Layer 6 of a small transformer language model trained on English Wikipedia (12 layers, counted from 0, width 128).
A neuron's activation on a vector x is GELU(weights . x), where the dot is the dot product.

Input weights of the MLP neurons that the questions are about. A number n stands for (n - 500) times 0.0017.
n1: 400 497 474 391 533 567 452 521 396 690 571 282 477 462 374 535 512 553 394 536 438 660 577 467 494 682 534 509 418 601 518 557 466 547 458 512 620 545 515 447 506 245 538 365 619 392 460 400 527 637 729 379 386 427 583 401 580 617 578 457 515 400 480 650 411 605 674 438 553 587 521 520 705 674 578 654 570 479 581 565 598 464 574 375 425 278 405 515 485 521 550 650 485 621 617 462 400 561 500 456 407 628 476 389 469 472 465 461 558 243 494 406 440 578 675 429 331 309 494 390 361 428 402 454 620 530 321 464
n54: 611 491 392 545 392 527 503 394 687 395 444 441 411 440 482 518 637 574 575 323 542 175 559 598 426 368 522 485 317 685 503 509 478 401 436 545 494 337 565 494 388 500 467 522 388 512 444 596 391 497 406 553 543 752 609 591 641 560 384 359 428 573 598 610 616 571 605 374 440 506 512 417 518 515 384 602 485 701 506 457 500 476 633 600 509 645 606 539 395 581 659 562 659 656 322 461 543 550 564 565 479 494 469 558 616 469 620 503 699 705 679 369 546 454 509 485 546 488 452 291 541 680 303 581 549 512 569 573
n109: 594 618 403 637 374 473 592 433 430 687 383 422 743 778 316 509 605 390 345 478 494 366 432 665 575 596 342 522 371 359 594 351 538 306 540 515 336 516 509 288 432 497 566 617 540 627 365 521 613 444 531 482 385 307 472 568 482 627 506 512 238 587 573 540 405 518 500 363 515 704 326 500 537 643 414 512 475 372 652 454 592 423 509 420 602 560 371 509 457 462 434 440 435 384 615 527 363 473 478 581 642 525 497 471 476 324 599 454 576 623 471 439 435 540 583 494 550 524 327 449 602 516 558 570 500 332 473 577
n128: 460 486 508 497 558 445 509 624 489 557 643 523 385 580 589 422 360 532 486 421 478 497 570 258 509 620 512 545 575 561 437 389 538 464 540 506 409 552 480 383 590 399 492 593 593 456 662 368 593 540 537 565 489 437 582 707 411 468 398 305 535 586 438 491 587 475 586 536 365 602 851 597 517 533 664 377 408 264 509 489 724 489 559 424 364 577 562 478 430 506 524 434 594 486 392 419 531 402 662 605 520 465 523 446 438 587 524 438 667 436 616 447 454 574 663 458 594 420 560 457 477 400 523 425 531 589 664 692
n131: 540 526 484 622 591 522 407 626 474 309 523 427 626 605 603 696 326 345 417 699 668 474 452 546 250 164 384 516 454 494 410 336 503 503 461 471 461 361 523 490 477 329 475 493 642 446 357 593 516 588 458 622 614 671 445 546 658 577 549 484 503 397 717 454 383 525 687 391 429 536 613 532 604 494 422 698 559 282 588 491 452 445 351 614 276 452 393 435 699 523 691 522 503 410 576 519 549 355 415 490 399 616 447 341 475 665 500 594 547 530 490 596 434 673 577 610 602 545 552 337 433 388 545 534 575 691 567 448
n148: 581 370 503 313 526 488 686 674 372 559 677 646 433 434 547 491 424 486 521 463 591 614 653 515 562 341 481 350 475 463 628 525 570 630 343 479 112 522 604 545 794 616 416 636 497 341 556 497 341 469 579 420 469 537 515 531 558 494 411 634 411 494 459 709 547 428 485 381 442 472 406 377 384 433 506 534 534 531 518 465 588 518 638 383 558 353 534 381 479 707 451 429 481 476 587 470 506 536 460 536 503 541 639 445 567 629 622 525 440 679 497 539 277 528 497 393 547 626 383 462 529 468 362 710 503 460 696 524
n171: 238 631 396 308 583 426 602 486 578 490 334 549 432 668 400 530 542 561 561 479 361 576 472 524 649 248 629 483 490 404 437 573 444 507 438 665 545 364 560 624 390 323 517 592 541 453 413 520 585 517 810 556 400 479 401 538 561 542 407 706 546 702 559 582 651 674 579 531 531 493 405 493 435 713 377 538 285 490 503 474 615 624 664 462 390 477 538 503 490 654 589 510 476 463 564 436 365 292 476 500 555 339 507 365 493 657 309 534 476 447 630 493 268 497 408 364 559 443 170 454 578 875 565 539 582 580 601 753
n176: 573 602 597 513 427 538 316 523 481 661 588 670 565 532 389 409 386 620 426 487 516 437 663 470 503 446 401 356 543 442 650 444 608 590 703 519 395 424 336 468 477 402 487 786 507 756 457 394 539 598 663 730 470 702 252 497 562 311 582 573 622 435 388 428 359 439 663 539 786 589 490 516 568 471 605 643 533 570 365 454 597 598 539 510 579 426 559 386 468 597 527 478 447 406 564 668 576 563 359 442 562 624 328 664 588 417 391 507 650 554 524 439 378 438 623 402 417 725 743 577 588 483 412 497 424 467 352 536
n217: 386 607 680 517 439 422 487 427 591 412 482 437 472 543 462 520 394 459 515 692 626 649 677 458 473 619 657 612 434 448 572 470 655 477 465 433 536 506 370 541 391 550 555 397 462 618 440 379 432 503 421 560 550 616 576 325 541 464 500 426 534 522 494 701 436 627 376 334 708 574 443 575 432 515 482 527 440 413 524 500 453 441 453 361 450 278 420 430 532 446 533 554 455 491 411 433 428 537 373 543 370 349 485 491 348 492 472 311 717 527 522 265 473 423 468 468 506 543 559 618 363 675 635 303 476 267 613 341
n227: 405 657 541 346 536 591 522 510 528 520 629 521 671 490 743 449 425 347 544 451 572 465 647 430 532 629 416 521 603 480 546 423 607 387 497 432 479 574 383 646 438 452 272 750 621 575 465 404 607 493 427 447 619 651 552 288 507 389 580 584 475 343 321 389 614 609 454 491 545 413 393 656 593 510 389 683 384 556 472 464 431 476 521 326 649 354 670 411 490 731 497 399 493 366 520 236 412 446 528 575 462 362 542 290 560 370 615 424 351 575 208 500 472 375 675 369 834 503 401 632 478 742 327 569 765 426 582 566
n239: 533 570 285 378 646 443 454 544 591 387 406 530 493 446 513 554 339 613 446 383 420 460 450 474 448 583 320 361 653 544 582 331 376 346 624 414 742 448 451 346 413 496 411 646 583 561 530 343 308 504 547 584 669 566 344 559 500 436 760 348 481 749 472 394 695 561 336 365 558 405 500 600 671 414 558 533 396 496 632 479 749 478 424 529 642 350 383 308 604 459 650 599 676 731 446 446 537 539 361 425 584 519 581 550 535 373 691 467 522 321 485 328 754 280 764 282 670 486 620 694 662 451 391 611 387 659 331 504
n329: 569 525 580 500 639 611 425 638 313 455 420 590 429 587 367 644 518 440 402 600 394 586 533 539 597 405 589 465 319 643 659 582 511 318 635 392 493 226 602 218 603 384 531 420 595 437 678 632 458 489 521 462 521 593 588 657 451 266 464 373 426 507 564 333 445 757 398 256 169 632 587 580 436 395 482 532 223 605 436 667 475 589 571 834 496 413 429 532 514 525 404 476 622 521 597 489 550 401 500 587 600 522 428 632 459 690 584 617 344 205 709 416 568 432 623 532 457 430 605 442 467 570 624 524 422 547 416 348
n345: 537 617 468 507 473 450 589 579 471 651 519 430 538 450 390 453 429 653 443 325 471 496 587 526 739 474 504 409 552 711 418 485 556 539 609 554 456 349 578 589 409 424 365 597 471 553 741 569 200 500 562 633 431 581 254 609 388 294 390 556 526 233 691 387 792 432 406 477 453 431 288 486 464 543 434 673 655 700 533 705 395 343 449 489 555 493 634 576 371 578 761 409 562 540 390 583 485 268 394 817 653 411 463 531 736 520 582 351 444 470 550 636 306 507 504 652 386 314 600 396 421 417 522 621 723 607 368 551
n381: 481 475 438 370 462 451 467 509 685 515 604 606 419 410 507 463 257 468 441 351 406 402 701 411 500 539 414 453 548 338 510 484 526 630 532 478 500 580 571 463 491 281 435 432 657 343 423 554 331 327 509 464 465 682 359 655 450 406 459 491 582 619 422 626 565 512 476 497 600 399 548 481 522 516 532 305 414 545 434 485 363 446 390 380 333 546 629 594 348 652 435 530 646 668 568 581 420 427 709 537 449 619 312 721 545 444 719 569 500 548 480 531 627 579 600 387 350 475 427 587 373 605 591 617 310 376 794 550
n393: 419 359 359 451 559 357 465 659 536 458 322 584 525 441 341 382 626 379 438 580 427 590 635 279 537 665 538 533 276 456 571 527 473 569 627 578 457 557 701 526 473 556 406 189 794 415 659 617 503 433 622 551 507 524 497 437 658 688 403 410 517 570 519 560 527 611 465 386 559 410 476 497 603 421 390 584 473 375 513 606 625 690 530 663 640 565 537 480 530 357 621 455 687 615 204 526 446 551 677 536 430 459 473 436 437 528 539 616 639 272 413 454 547 340 395 417 419 304 394 486 545 690 513 633 390 322 605 404
n402: 469 543 590 422 370 625 390 512 524 474 534 623 414 661 415 554 541 346 563 652 461 699 635 417 654 528 417 394 509 474 543 451 506 569 323 419 772 580 537 497 515 409 580 525 382 455 571 520 488 381 479 465 482 362 694 512 497 397 613 583 440 513 404 573 531 420 427 299 720 482 525 741 536 569 311 371 565 401 631 600 599 622 424 451 485 473 542 437 668 578 645 482 491 446 580 278 223 553 561 491 442 615 390 410 575 688 529 485 373 584 551 605 589 457 569 524 374 476 384 347 528 601 512 480 555 383 599 536
n415: 572 643 570 713 465 599 439 503 473 692 416 469 391 517 528 537 653 386 437 619 463 312 428 619 613 594 475 561 503 639 497 401 479 457 592 613 561 558 566 480 497 550 503 413 577 656 472 571 527 493 412 565 599 675 534 459 724 615 473 513 479 38 468 503 486 583 548 613 500 687 656 536 446 273 537 702 318 349 381 716 470 364 581 517 388 493 257 537 433 538 377 421 561 641 414 300 438 392 367 513 466 334 735 414 642 665 630 426 445 472 340 606 445 453 366 332 278 510 514 618 469 595 460 432 334 517 447 530
n496: 471 477 604 608 521 437 462 519 672 401 431 373 558 582 500 548 457 545 671 600 490 503 506 419 646 370 658 452 238 608 615 260 662 462 577 699 623 441 520 491 478 497 535 493 602 469 612 442 558 445 666 485 671 620 500 374 599 699 461 569 630 456 580 500 262 591 408 552 659 384 533 607 532 405 313 487 428 490 594 533 312 629 641 506 416 591 442 382 373 457 644 180 649 554 494 544 510 469 461 629 452 438 513 616 491 572 610 461 648 332 757 468 636 687 446 605 480 544 609 355 414 389 510 384 590 643 528 606

Each question shows a token from some text and the vector x that enters the MLP there. A number n stands for (n - 500) times 0.012.

"s": 517 299 340 424 655 591 387 467 551 442 685 522 383 485 524 293 433 627 580 501 455 492 303 507 581 427 445 616 350 417 587 629 716 523 329 544 613 464 538 547 356 636 530 620 432 550 455 540 504 442 419 678 428 497 558 434 528 449 472 447 658 590 215 431 327 467 383 628 508 524 500 480 524 429 514 564 593 419 588 572 473 448 575 422 532 552 569 418 503 496 333 683 448 409 593 726 561 580 495 483 604 631 434 548 404 201 571 521 547 425 532 694 531 611 511 562 478 569 320 457 320 474 430 586 562 545 437 398
Which neuron lights up most? n176

" the": 558 450 357 569 647 583 508 414 437 462 628 526 335 444 528 430 487 606 590 529 489 455 446 633 605 465 521 593 666 356 551 454 509 562 157 578 492 470 578 496 302 531 387 412 494 507 432 492 728 464 462 475 475 563 536 465 551 443 501 504 675 610 404 549 504 417 441 575 412 518 343 457 407 396 537 474 521 484 587 637 592 533 466 522 452 579 434 427 630 455 264 624 430 436 540 589 603 544 570 539 531 524 463 524 502 483 572 658 387 504 561 502 464 522 516 576 543 536 238 552 464 341 501 552 493 465 424 432
Which neuron fires most, and how strongly? n148, at about 1.5

" into": 428 515 258 594 652 439 513 359 408 443 496 487 412 584 529 454 473 546 504 581 602 444 325 439 511 444 553 548 577 479 534 469 508 506 212 540 567 435 470 678 477 575 490 545 433 373 532 484 630 508 399 648 472 491 572 478 459 463 522 397 695 607 534 540 495 485 386 714 430 534 400 410 484 406 548 569 600 495 406 625 574 560 411 296 592 679 466 524 556 565 214 544 401 358 613 529 536 552 504 446 589 442 474 491 478 420 574 534 603 608 560 552 497 613 445 592 524 512 350 466 445 464 494 563 555 452 422 504
The two highest activations, in order: n171, n109

" years": 477 527 426 560 749 463 593 443 476 460 560 469 483 439 505 298 470 611 571 500 457 451 270 554 430 581 634 652 512 503 558 556 570 638 288 428 639 579 451 713 467 665 567 657 484 557 478 447 637 507 348 545 488 480 352 327 542 480 590 356 635 598 364 422 246 476 455 736 540 491 413 403 554 304 416 534 532 542 353 708 503 549 488 434 458 582 510 449 600 439 293 745 495 404 496 515 529 433 524 389 405 537 590 514 614 331 627 508 390 541 454 538 627 519 447 526 486 489 347 447 463 420 577 622 369 574 447 400
The two highest activations, in order: n415, n227

"9": 475 341 423 441 828 559 460 418 548 425 585 370 322 503 532 425 552 624 572 612 448 460 378 533 524 521 552 533 545 493 613 644 580 519 300 467 605 559 378 556 423 629 514 459 526 553 526 464 577 424 219 615 532 609 533 431 524 375 545 455 616 620 531 443 352 474 409 592 452 516 386 521 469 470 472 340 549 535 349 598 532 444 399 494 382 659 625 510 580 408 376 556 556 343 500 621 526 573 490 555 593 628 553 465 454 472 594 572 406 426 480 597 430 522 469 496 373 490 417 407 479 610 567 551 546 542 423 463
Which neuron lights up most? n329

"d": 425 452 367 539 647 551 569 457 526 415 532 344 449 540 537 398 611 510 580 516 698 411 425 478 508 561 663 663 505 438 581 568 522 670 366 461 476 540 400 738 389 577 614 563 463 515 506 478 581 491 346 714 582 386 555 445 551 501 538 445 695 599 369 390 401 591 361 600 342 486 387 613 570 482 424 485 582 521 444 684 424 560 447 527 472 443 480 451 516 460 357 507 465 330 624 543 632 465 523 544 530 421 555 380 400 426 469 490 554 559 523 764 442 553 475 503 577 459 359 362 340 450 410 522 396 459 428 563
Which neuron lights up most? n227

"1": 353 408 344 478 661 571 482 419 505 325 612 513 389 546 529 363 569 565 507 539 447 382 387 469 600 537 512 412 499 348 594 677 587 589 272 494 474 476 479 594 454 636 520 450 447 510 602 450 550 448 274 365 466 425 504 351 505 444 455 450 624 617 406 462 222 538 391 603 448 433 390 497 486 413 367 473 551 627 445 698 545 519 443 469 456 681 686 446 583 443 396 560 638 384 561 675 490 490 534 491 620 707 546 444 572 402 683 536 519 501 521 686 454 549 545 528 493 589 355 438 486 437 462 602 566 533 450 466
Which neuron fires most, and how strongly? n148, at about 1.6

"-": 411 391 425 444 718 570 417 276 415 431 710 399 335 520 541 430 490 581 618 537 557 646 319 527 560 585 548 565 622 421 602 529 562 520 386 423 491 369 490 590 387 596 643 438 505 528 567 519 513 528 386 537 515 564 535 479 520 529 457 362 703 601 517 570 376 466 356 564 438 564 343 393 454 520 386 490 644 552 524 701 569 579 439 429 477 484 456 595 548 427 342 561 493 359 483 592 516 500 671 511 517 512 559 580 493 320 554 500 432 396 498 531 532 501 462 584 523 527 388 512 513 435 392 487 533 488 417 337
Which neuron lights up most? n217

" some": 583 463 402 475 651 607 491 431 494 560 530 417 395 494 504 400 522 422 581 427 472 513 311 533 544 430 612 432 479 459 579 393 526 561 274 481 561 552 517 704 391 529 539 514 406 405 546 440 766 569 260 695 453 462 523 406 465 394 508 463 693 603 373 490 254 528 344 641 539 513 394 351 523 477 518 564 601 438 523 639 694 543 559 550 503 545 585 670 563 461 171 595 498 369 513 555 656 484 530 502 467 451 519 599 530 343 501 471 576 592 460 525 416 522 542 466 507 488 418 435 386 359 479 617 436 594 440 542
Which neuron lights up most? n176

" range": 360 475 439 540 765 597 440 362 547 507 556 412 409 512 502 370 466 617 498 436 402 669 350 478 458 401 461 694 503 443 639 529 592 616 181 475 481 605 444 639 406 745 581 622 387 545 328 481 640 455 416 688 395 552 498 470 534 455 451 367 619 601 300 479 302 567 346 734 475 461 365 349 486 440 558 560 602 690 422 674 548 548 528 390 460 654 463 428 614 463 374 676 427 435 607 612 586 376 476 441 471 580 529 440 524 230 541 485 616 560 513 549 553 499 486 523 407 473 461 515 418 496 474 530 446 704 465 403
Which neuron fires most, and how strongly? n176, at about 1.6

" War": 540 463 420 557 890 537 437 442 478 453 504 380 321 533 498 377 570 781 617 442 464 516 487 500 441 590 366 481 461 339 600 538 513 489 243 368 602 566 449 737 356 639 578 504 312 546 521 401 554 478 366 587 497 483 582 497 539 547 480 353 723 594 285 438 405 441 416 719 330 570 485 411 436 506 547 511 369 546 392 682 588 612 438 504 513 577 482 494 531 410 387 564 506 450 507 708 663 533 525 302 508 591 477 424 408 382 608 575 588 458 462 584 468 530 499 707 539 527 367 397 429 431 614 536 497 527 461 468
Which neuron lights up most? n128

"\n": 531 453 458 509 624 578 429 479 552 278 541 389 428 487 494 502 608 620 497 506 511 445 265 464 484 461 481 429 491 360 535 520 607 514 262 460 494 540 602 613 515 509 666 507 404 537 516 549 700 468 474 509 460 520 631 420 529 425 506 463 557 640 260 475 504 555 299 735 590 510 478 510 494 450 458 517 449 569 512 658 558 603 372 346 488 567 478 497 573 406 347 527 416 229 491 684 585 499 587 545 523 531 593 556 629 291 397 511 501 607 519 526 519 546 450 534 418 505 393 540 480 389 544 556 546 481 445 444
Which neuron lights up most? n402

" $": 482 450 445 465 776 539 581 388 543 324 578 535 347 473 543 385 387 558 435 497 562 502 390 502 538 498 459 461 581 330 669 609 530 543 347 414 603 527 461 433 356 550 505 372 373 467 501 490 630 396 278 813 518 374 615 382 363 379 495 465 588 605 335 459 457 399 372 698 490 550 477 528 619 506 495 516 528 619 440 576 680 617 598 392 553 559 473 414 594 458 336 707 513 444 541 623 600 529 570 542 535 561 498 499 538 311 609 553 526 597 502 475 511 675 480 473 491 563 512 459 460 416 413 499 452 608 442 219
Which neuron fires most, and how strongly? n239, at about 2.9

"ve": 560 480 292 606 558 524 457 420 532 398 462 431 447 520 533 404 620 492 414 429 551 502 362 482 550 489 500 702 489 474 532 543 554 486 332 406 604 570 447 709 302 651 404 625 501 534 526 524 696 320 289 664 567 438 526 466 511 478 444 507 707 584 417 387 513 431 281 742 378 534 420 482 597 471 568 470 572 531 276 701 599 481 380 501 529 554 504 538 656 441 486 579 428 494 531 821 446 462 449 524 519 417 574 408 461 387 538 509 548 535 504 682 412 573 448 558 497 510 413 488 392 396 434 551 394 523 440 627
Which neuron lights up most? n345

"vers": 579 329 355 656 689 347 404 465 662 448 525 552 481 511 554 299 469 691 515 371 440 511 480 449 661 446 652 632 474 365 615 557 718 576 364 458 626 557 425 656 334 448 564 549 428 632 580 635 588 402 368 688 449 317 517 605 549 510 515 470 602 591 431 428 413 437 450 705 405 502 368 429 431 493 481 481 587 583 457 711 467 506 434 510 621 543 595 409 531 552 379 483 464 397 621 651 546 531 454 427 590 449 492 512 408 320 581 373 431 514 446 624 406 542 448 637 493 415 488 412 473 340 413 528 410 520 447 456
Which neuron fires most, and how strongly? n345, at about 2.9

" ": 476 466 361 483 686 561 542 404 497 356 704 540 307 508 575 373 460 572 532 506 503 509 410 551 588 463 427 449 487 374 699 609 524 506 261 479 434 491 498 573 427 602 514 450 354 481 555 545 561 367 342 519 476 428 595 305 515 509 461 420 686 602 468 558 348 507 386 625 454 572 403 464 494 428 383 551 539 505 517 643 507 566 362 450 527 604 511 461 578 543 369 501 355 417 465 721 549 427 534 622 518 613 538 454 562 398 648 527 531 514 433 648 596 558 501 520 514 487 302 517 414 442 481 554 613 576 431 456
Which neuron fires most, and how strongly? n148, at about 2.6

" workshop": 513 430 416 563 897 568 522 365 455 347 463 405 392 573 507 257 554 640 548 493 543 416 360 519 531 607 459 632 486 383 603 537 518 481 252 486 541 465 404 762 365 726 555 510 500 477 485 474 646 415 356 654 522 570 575 637 571 526 436 304 677 586 186 548 302 553 307 748 475 504 505 343 457 363 518 500 564 558 414 749 518 586 460 423 499 456 528 602 541 472 340 552 428 384 579 640 543 417 427 475 457 555 455 424 413 366 597 582 533 551 546 538 558 546 478 552 354 501 390 454 474 509 596 508 460 624 462 461
Which neuron fires most, and how strongly? n415, at about 0.12

" be": 590 393 404 501 550 504 559 242 396 524 471 491 431 581 514 412 593 567 392 418 572 557 481 478 466 457 503 660 472 374 692 478 618 572 287 548 585 401 531 659 606 666 498 577 424 587 488 543 644 424 269 568 486 530 411 472 490 480 460 462 678 595 489 515 489 425 308 669 510 481 451 513 575 328 492 448 658 547 350 574 763 448 450 442 534 652 408 578 560 496 273 472 442 420 619 612 472 480 410 541 462 530 540 504 471 302 560 616 600 544 444 606 455 504 487 447 478 553 338 504 484 382 487 548 553 482 430 557
The three highest activations, in order: n109, n148, n176

"0": 425 457 389 501 661 526 520 507 610 440 531 475 371 533 525 354 478 532 576 493 555 411 428 479 521 580 530 457 640 427 549 604 539 561 263 474 564 437 528 621 426 607 516 392 489 508 510 386 528 445 395 569 529 540 650 397 579 478 392 438 626 618 435 461 348 490 346 594 456 448 471 533 501 465 492 349 597 411 488 626 510 435 265 556 587 713 651 550 560 418 353 637 569 389 511 633 509 593 469 568 560 578 556 482 538 372 674 632 465 465 515 678 397 557 458 561 361 588 354 310 505 405 407 577 440 529 437 386
The three highest activations, in order: n381, n393, n402

"die": 533 521 351 486 939 535 466 507 589 521 481 443 373 533 532 513 537 557 481 452 596 462 281 525 451 531 610 557 584 468 708 539 596 536 346 353 617 422 464 587 404 567 435 551 468 531 568 443 563 498 355 773 466 630 559 526 537 457 467 242 652 600 407 507 497 529 473 696 386 546 419 443 416 412 459 457 501 544 500 633 614 409 448 493 497 553 502 484 586 252 404 570 464 423 503 739 476 435 597 451 523 599 533 401 270 328 612 625 414 456 513 610 516 528 459 588 384 486 522 447 355 434 405 461 452 548 436 523
Which neuron lights up most? n239

" with": 518 496 300 590 563 525 461 360 489 404 509 469 459 605 507 366 545 553 402 580 581 428 419 438 476 507 452 628 500 400 589 581 518 471 221 533 567 509 484 636 435 593 519 427 447 497 444 472 721 498 403 673 472 476 616 515 537 422 536 405 734 614 422 606 466 450 336 695 439 528 353 461 457 460 587 498 617 377 430 763 533 528 450 350 530 530 473 535 544 513 292 478 549 315 517 610 519 608 563 489 577 508 532 500 474 421 566 519 658 480 541 692 476 598 433 500 482 497 261 454 408 362 479 576 493 439 448 465
Which neuron fires most, and how strongly? n109, at about 1.7

" My": 509 611 404 400 820 639 454 356 522 497 520 536 313 505 531 473 465 486 448 537 684 531 243 453 592 454 499 497 506 418 545 506 622 557 210 418 588 509 500 596 411 596 543 526 333 412 543 484 698 472 255 736 405 487 574 482 498 478 403 313 632 595 472 440 324 415 524 619 365 526 432 466 430 331 495 558 549 509 543 645 666 603 431 437 401 679 656 540 537 479 351 538 469 383 482 654 608 388 543 592 561 572 423 532 310 345 612 644 518 478 501 528 367 494 446 532 543 531 414 474 515 378 471 657 634 545 449 528
The two highest activations, in order: n128, n131

"op": 459 610 454 471 765 518 304 421 451 519 641 457 326 545 509 498 761 589 447 430 541 458 279 498 567 459 445 641 567 600 529 507 681 559 360 560 590 516 446 600 324 506 502 569 410 446 466 529 476 362 434 679 548 546 621 594 490 332 465 350 686 602 399 538 475 529 305 584 422 609 488 460 492 407 394 465 576 564 564 762 495 516 435 490 473 518 585 529 618 368 339 545 397 298 602 631 424 597 536 505 600 616 539 461 403 397 566 580 531 467 504 458 344 458 503 518 481 520 475 408 321 384 510 461 419 750 447 331
Which neuron fires most, and how strongly? n329, at about 2.1

"ed": 490 551 450 570 602 606 412 525 623 549 625 381 333 450 518 401 448 613 547 532 580 343 217 501 501 516 612 580 618 422 513 560 619 583 305 424 523 513 460 571 297 413 518 506 457 487 609 609 485 569 404 628 521 469 512 514 471 431 532 417 756 617 258 444 524 509 399 629 443 392 518 566 449 362 464 520 627 642 355 642 467 440 405 458 459 586 547 480 460 471 343 539 419 385 607 553 496 479 541 546 511 536 547 381 320 426 538 467 496 573 591 635 478 648 490 585 499 426 468 517 424 349 486 483 414 555 440 668
The three highest activations, in order: n128, n345, n381

"sum": 530 380 311 716 641 667 546 320 639 513 501 461 455 562 515 315 578 645 543 378 492 359 515 417 548 599 576 466 567 517 647 544 725 580 328 383 457 517 524 707 425 530 530 721 431 577 269 553 534 366 368 545 523 516 556 458 419 454 399 489 538 582 461 483 287 534 326 680 337 584 473 486 535 393 498 441 529 435 301 698 555 519 358 453 566 709 466 538 687 366 489 316 512 367 648 627 495 565 466 444 689 487 546 586 421 446 528 483 481 517 472 517 424 564 565 623 451 554 503 393 399 418 433 545 394 526 453 478
The three highest activations, in order: n109, n176, n496

" to": 523 528 319 494 613 415 418 230 483 339 598 510 430 653 493 464 603 583 600 514 583 371 423 517 569 463 559 575 510 422 538 512 508 441 200 443 581 391 523 722 445 590 395 464 521 390 576 497 630 501 391 650 503 393 572 426 416 384 592 402 717 608 514 566 450 531 320 611 497 500 487 314 535 306 542 442 498 532 335 552 476 475 477 369 577 613 484 527 587 543 331 425 517 503 572 578 477 501 512 486 508 528 510 616 491 435 608 591 622 627 499 531 464 612 474 521 586 544 364 469 466 394 524 677 554 432 442 495
Which neuron lights up most? n54

"id": 363 481 360 465 633 537 414 404 591 500 600 352 343 579 498 409 524 494 498 432 581 471 417 461 564 523 547 436 583 444 471 586 662 529 243 386 689 436 464 617 257 466 606 515 462 460 539 541 566 536 488 736 531 439 557 451 522 505 542 425 728 612 273 599 542 497 453 548 376 453 459 575 474 491 579 393 640 491 391 667 603 518 452 358 442 624 539 551 634 260 483 494 477 430 482 663 525 517 475 549 482 610 472 393 434 395 427 372 534 664 526 537 376 550 514 588 482 433 406 404 520 473 598 659 540 520 439 394
The two highest activations, in order: n402, n171

" Min": 452 362 313 462 867 452 371 385 589 467 562 407 265 495 519 462 444 645 483 524 625 525 378 612 487 548 459 642 427 477 603 535 574 443 189 472 608 590 592 658 486 586 714 339 392 578 486 473 595 369 394 445 485 418 753 538 434 517 523 411 676 590 376 536 372 453 436 647 293 487 457 335 469 475 600 489 531 570 530 653 583 587 492 471 554 518 596 580 621 347 384 558 569 395 537 616 523 353 494 516 446 628 492 471 282 313 608 574 488 510 436 563 440 561 419 674 391 494 403 476 386 518 490 526 458 627 459 598
Which neuron fires most, and how strongly? n1, at about 0.55

" long": 536 459 319 338 728 539 548 539 426 513 574 444 298 495 539 371 614 515 575 439 480 518 352 500 581 527 547 418 560 430 528 546 579 511 252 477 533 529 496 599 388 724 634 649 461 507 520 589 638 553 330 672 484 490 526 460 456 312 495 303 650 596 340 529 249 557 432 641 515 402 540 485 513 411 472 559 610 494 402 725 507 552 359 473 595 645 598 463 708 510 224 573 457 431 533 476 623 426 402 456 492 539 458 529 447 389 526 466 456 541 457 537 514 541 507 503 573 524 267 465 361 469 488 566 536 549 440 610
Which neuron lights up most? n227

"curr": 432 357 277 551 640 516 544 498 593 415 531 464 535 413 524 448 617 669 638 417 489 403 435 365 502 596 611 597 524 456 668 657 694 540 315 555 431 660 539 613 230 679 494 539 363 586 383 645 550 503 412 575 500 475 541 631 444 449 331 386 549 581 366 481 479 434 384 698 387 448 413 562 433 509 488 493 631 596 622 665 353 474 338 454 718 619 561 424 718 478 393 467 588 275 642 621 481 394 457 515 500 408 528 478 357 549 505 388 485 567 447 645 381 540 458 713 480 450 494 514 349 468 498 432 383 541 458 376
Which neuron lights up most? n345

"ated": 431 498 340 576 747 659 429 502 632 465 531 371 433 462 495 398 410 497 560 526 556 515 211 510 519 462 614 601 608 482 576 439 612 545 275 419 484 635 485 703 285 589 463 478 358 409 564 561 608 503 309 565 513 513 514 422 516 425 550 350 750 604 332 517 383 687 409 621 467 418 407 566 526 466 505 506 607 631 381 692 658 427 448 476 532 534 452 441 583 543 233 585 481 478 605 565 528 465 538 506 541 552 564 382 468 428 552 562 401 535 487 610 456 622 461 492 442 438 356 515 361 444 466 424 473 511 447 553
Which neuron lights up most? n227

"em": 553 586 258 482 725 619 396 406 606 497 580 349 378 501 532 517 520 653 565 338 581 518 228 462 491 532 540 492 656 512 605 717 491 668 309 487 635 477 561 743 320 606 578 626 420 590 456 478 467 454 415 701 458 499 521 409 480 431 534 371 688 583 275 471 532 423 391 617 467 428 411 563 452 452 436 448 511 499 548 689 558 559 599 515 460 582 443 619 542 371 451 562 539 379 568 693 552 460 550 528 537 538 416 508 300 367 538 495 549 528 474 516 340 488 510 579 360 507 385 496 300 394 499 428 562 592 442 312
Which neuron lights up most? n345

" Ra": 554 481 378 493 753 584 501 334 446 414 685 431 275 519 501 473 621 775 542 403 643 592 449 549 561 527 428 566 478 339 462 555 582 406 329 473 568 577 465 594 526 556 560 402 440 533 460 554 582 473 382 620 405 580 813 466 457 436 476 293 727 582 301 599 362 414 400 520 303 516 416 319 487 479 509 403 521 462 508 711 650 670 553 389 590 555 553 487 450 466 455 597 627 442 653 688 521 395 500 565 541 598 545 477 358 306 559 525 524 546 461 584 430 601 462 568 486 467 389 399 353 337 457 497 422 511 462 533
Which neuron fires most, and how strongly? n128, at about 1.5

"with": 499 443 375 519 607 653 496 306 426 493 501 400 316 594 529 405 586 611 400 446 492 448 208 420 509 454 526 531 568 425 582 572 484 513 425 507 587 478 416 595 493 528 448 511 523 428 501 464 669 594 414 691 492 516 533 583 434 345 489 437 696 627 302 602 429 524 382 597 420 578 404 405 517 393 466 533 630 432 457 713 669 482 424 378 579 639 453 457 635 495 368 431 440 353 644 565 510 692 537 456 611 535 506 475 506 389 525 413 652 534 590 585 389 586 502 553 565 427 408 463 431 369 445 562 607 415 450 348
The three highest activations, in order: n109, n128, n176

"r": 518 447 339 495 699 709 448 423 599 413 543 307 349 559 527 350 749 574 520 408 556 525 295 538 580 570 541 554 561 409 555 587 418 531 366 527 635 418 470 652 498 669 590 515 508 527 609 493 610 444 397 621 508 408 565 461 521 417 421 321 738 598 383 429 451 408 359 500 569 429 365 504 471 554 413 579 552 512 404 705 446 510 544 529 459 643 530 390 507 457 550 651 602 496 561 707 597 486 512 529 416 494 498 487 454 350 631 491 360 573 387 658 471 524 475 592 446 494 321 453 276 389 392 515 442 467 445 498
The two highest activations, in order: n345, n54

" Gi": 529 471 313 408 787 556 520 274 569 458 640 379 228 667 532 460 525 661 451 309 720 458 380 588 490 507 486 499 507 344 491 548 506 588 289 529 557 554 497 547 478 630 537 441 426 522 480 513 657 470 370 513 383 472 659 495 478 354 579 355 645 580 365 602 393 478 385 521 429 550 387 368 539 316 476 418 543 519 552 653 570 641 512 532 495 640 631 654 618 307 442 523 513 416 626 641 557 373 490 576 481 700 496 482 333 429 559 607 514 530 430 513 576 570 486 537 466 485 452 389 467 368 529 528 393 566 438 514
Which neuron fires most, and how strongly? n381, at about 0.24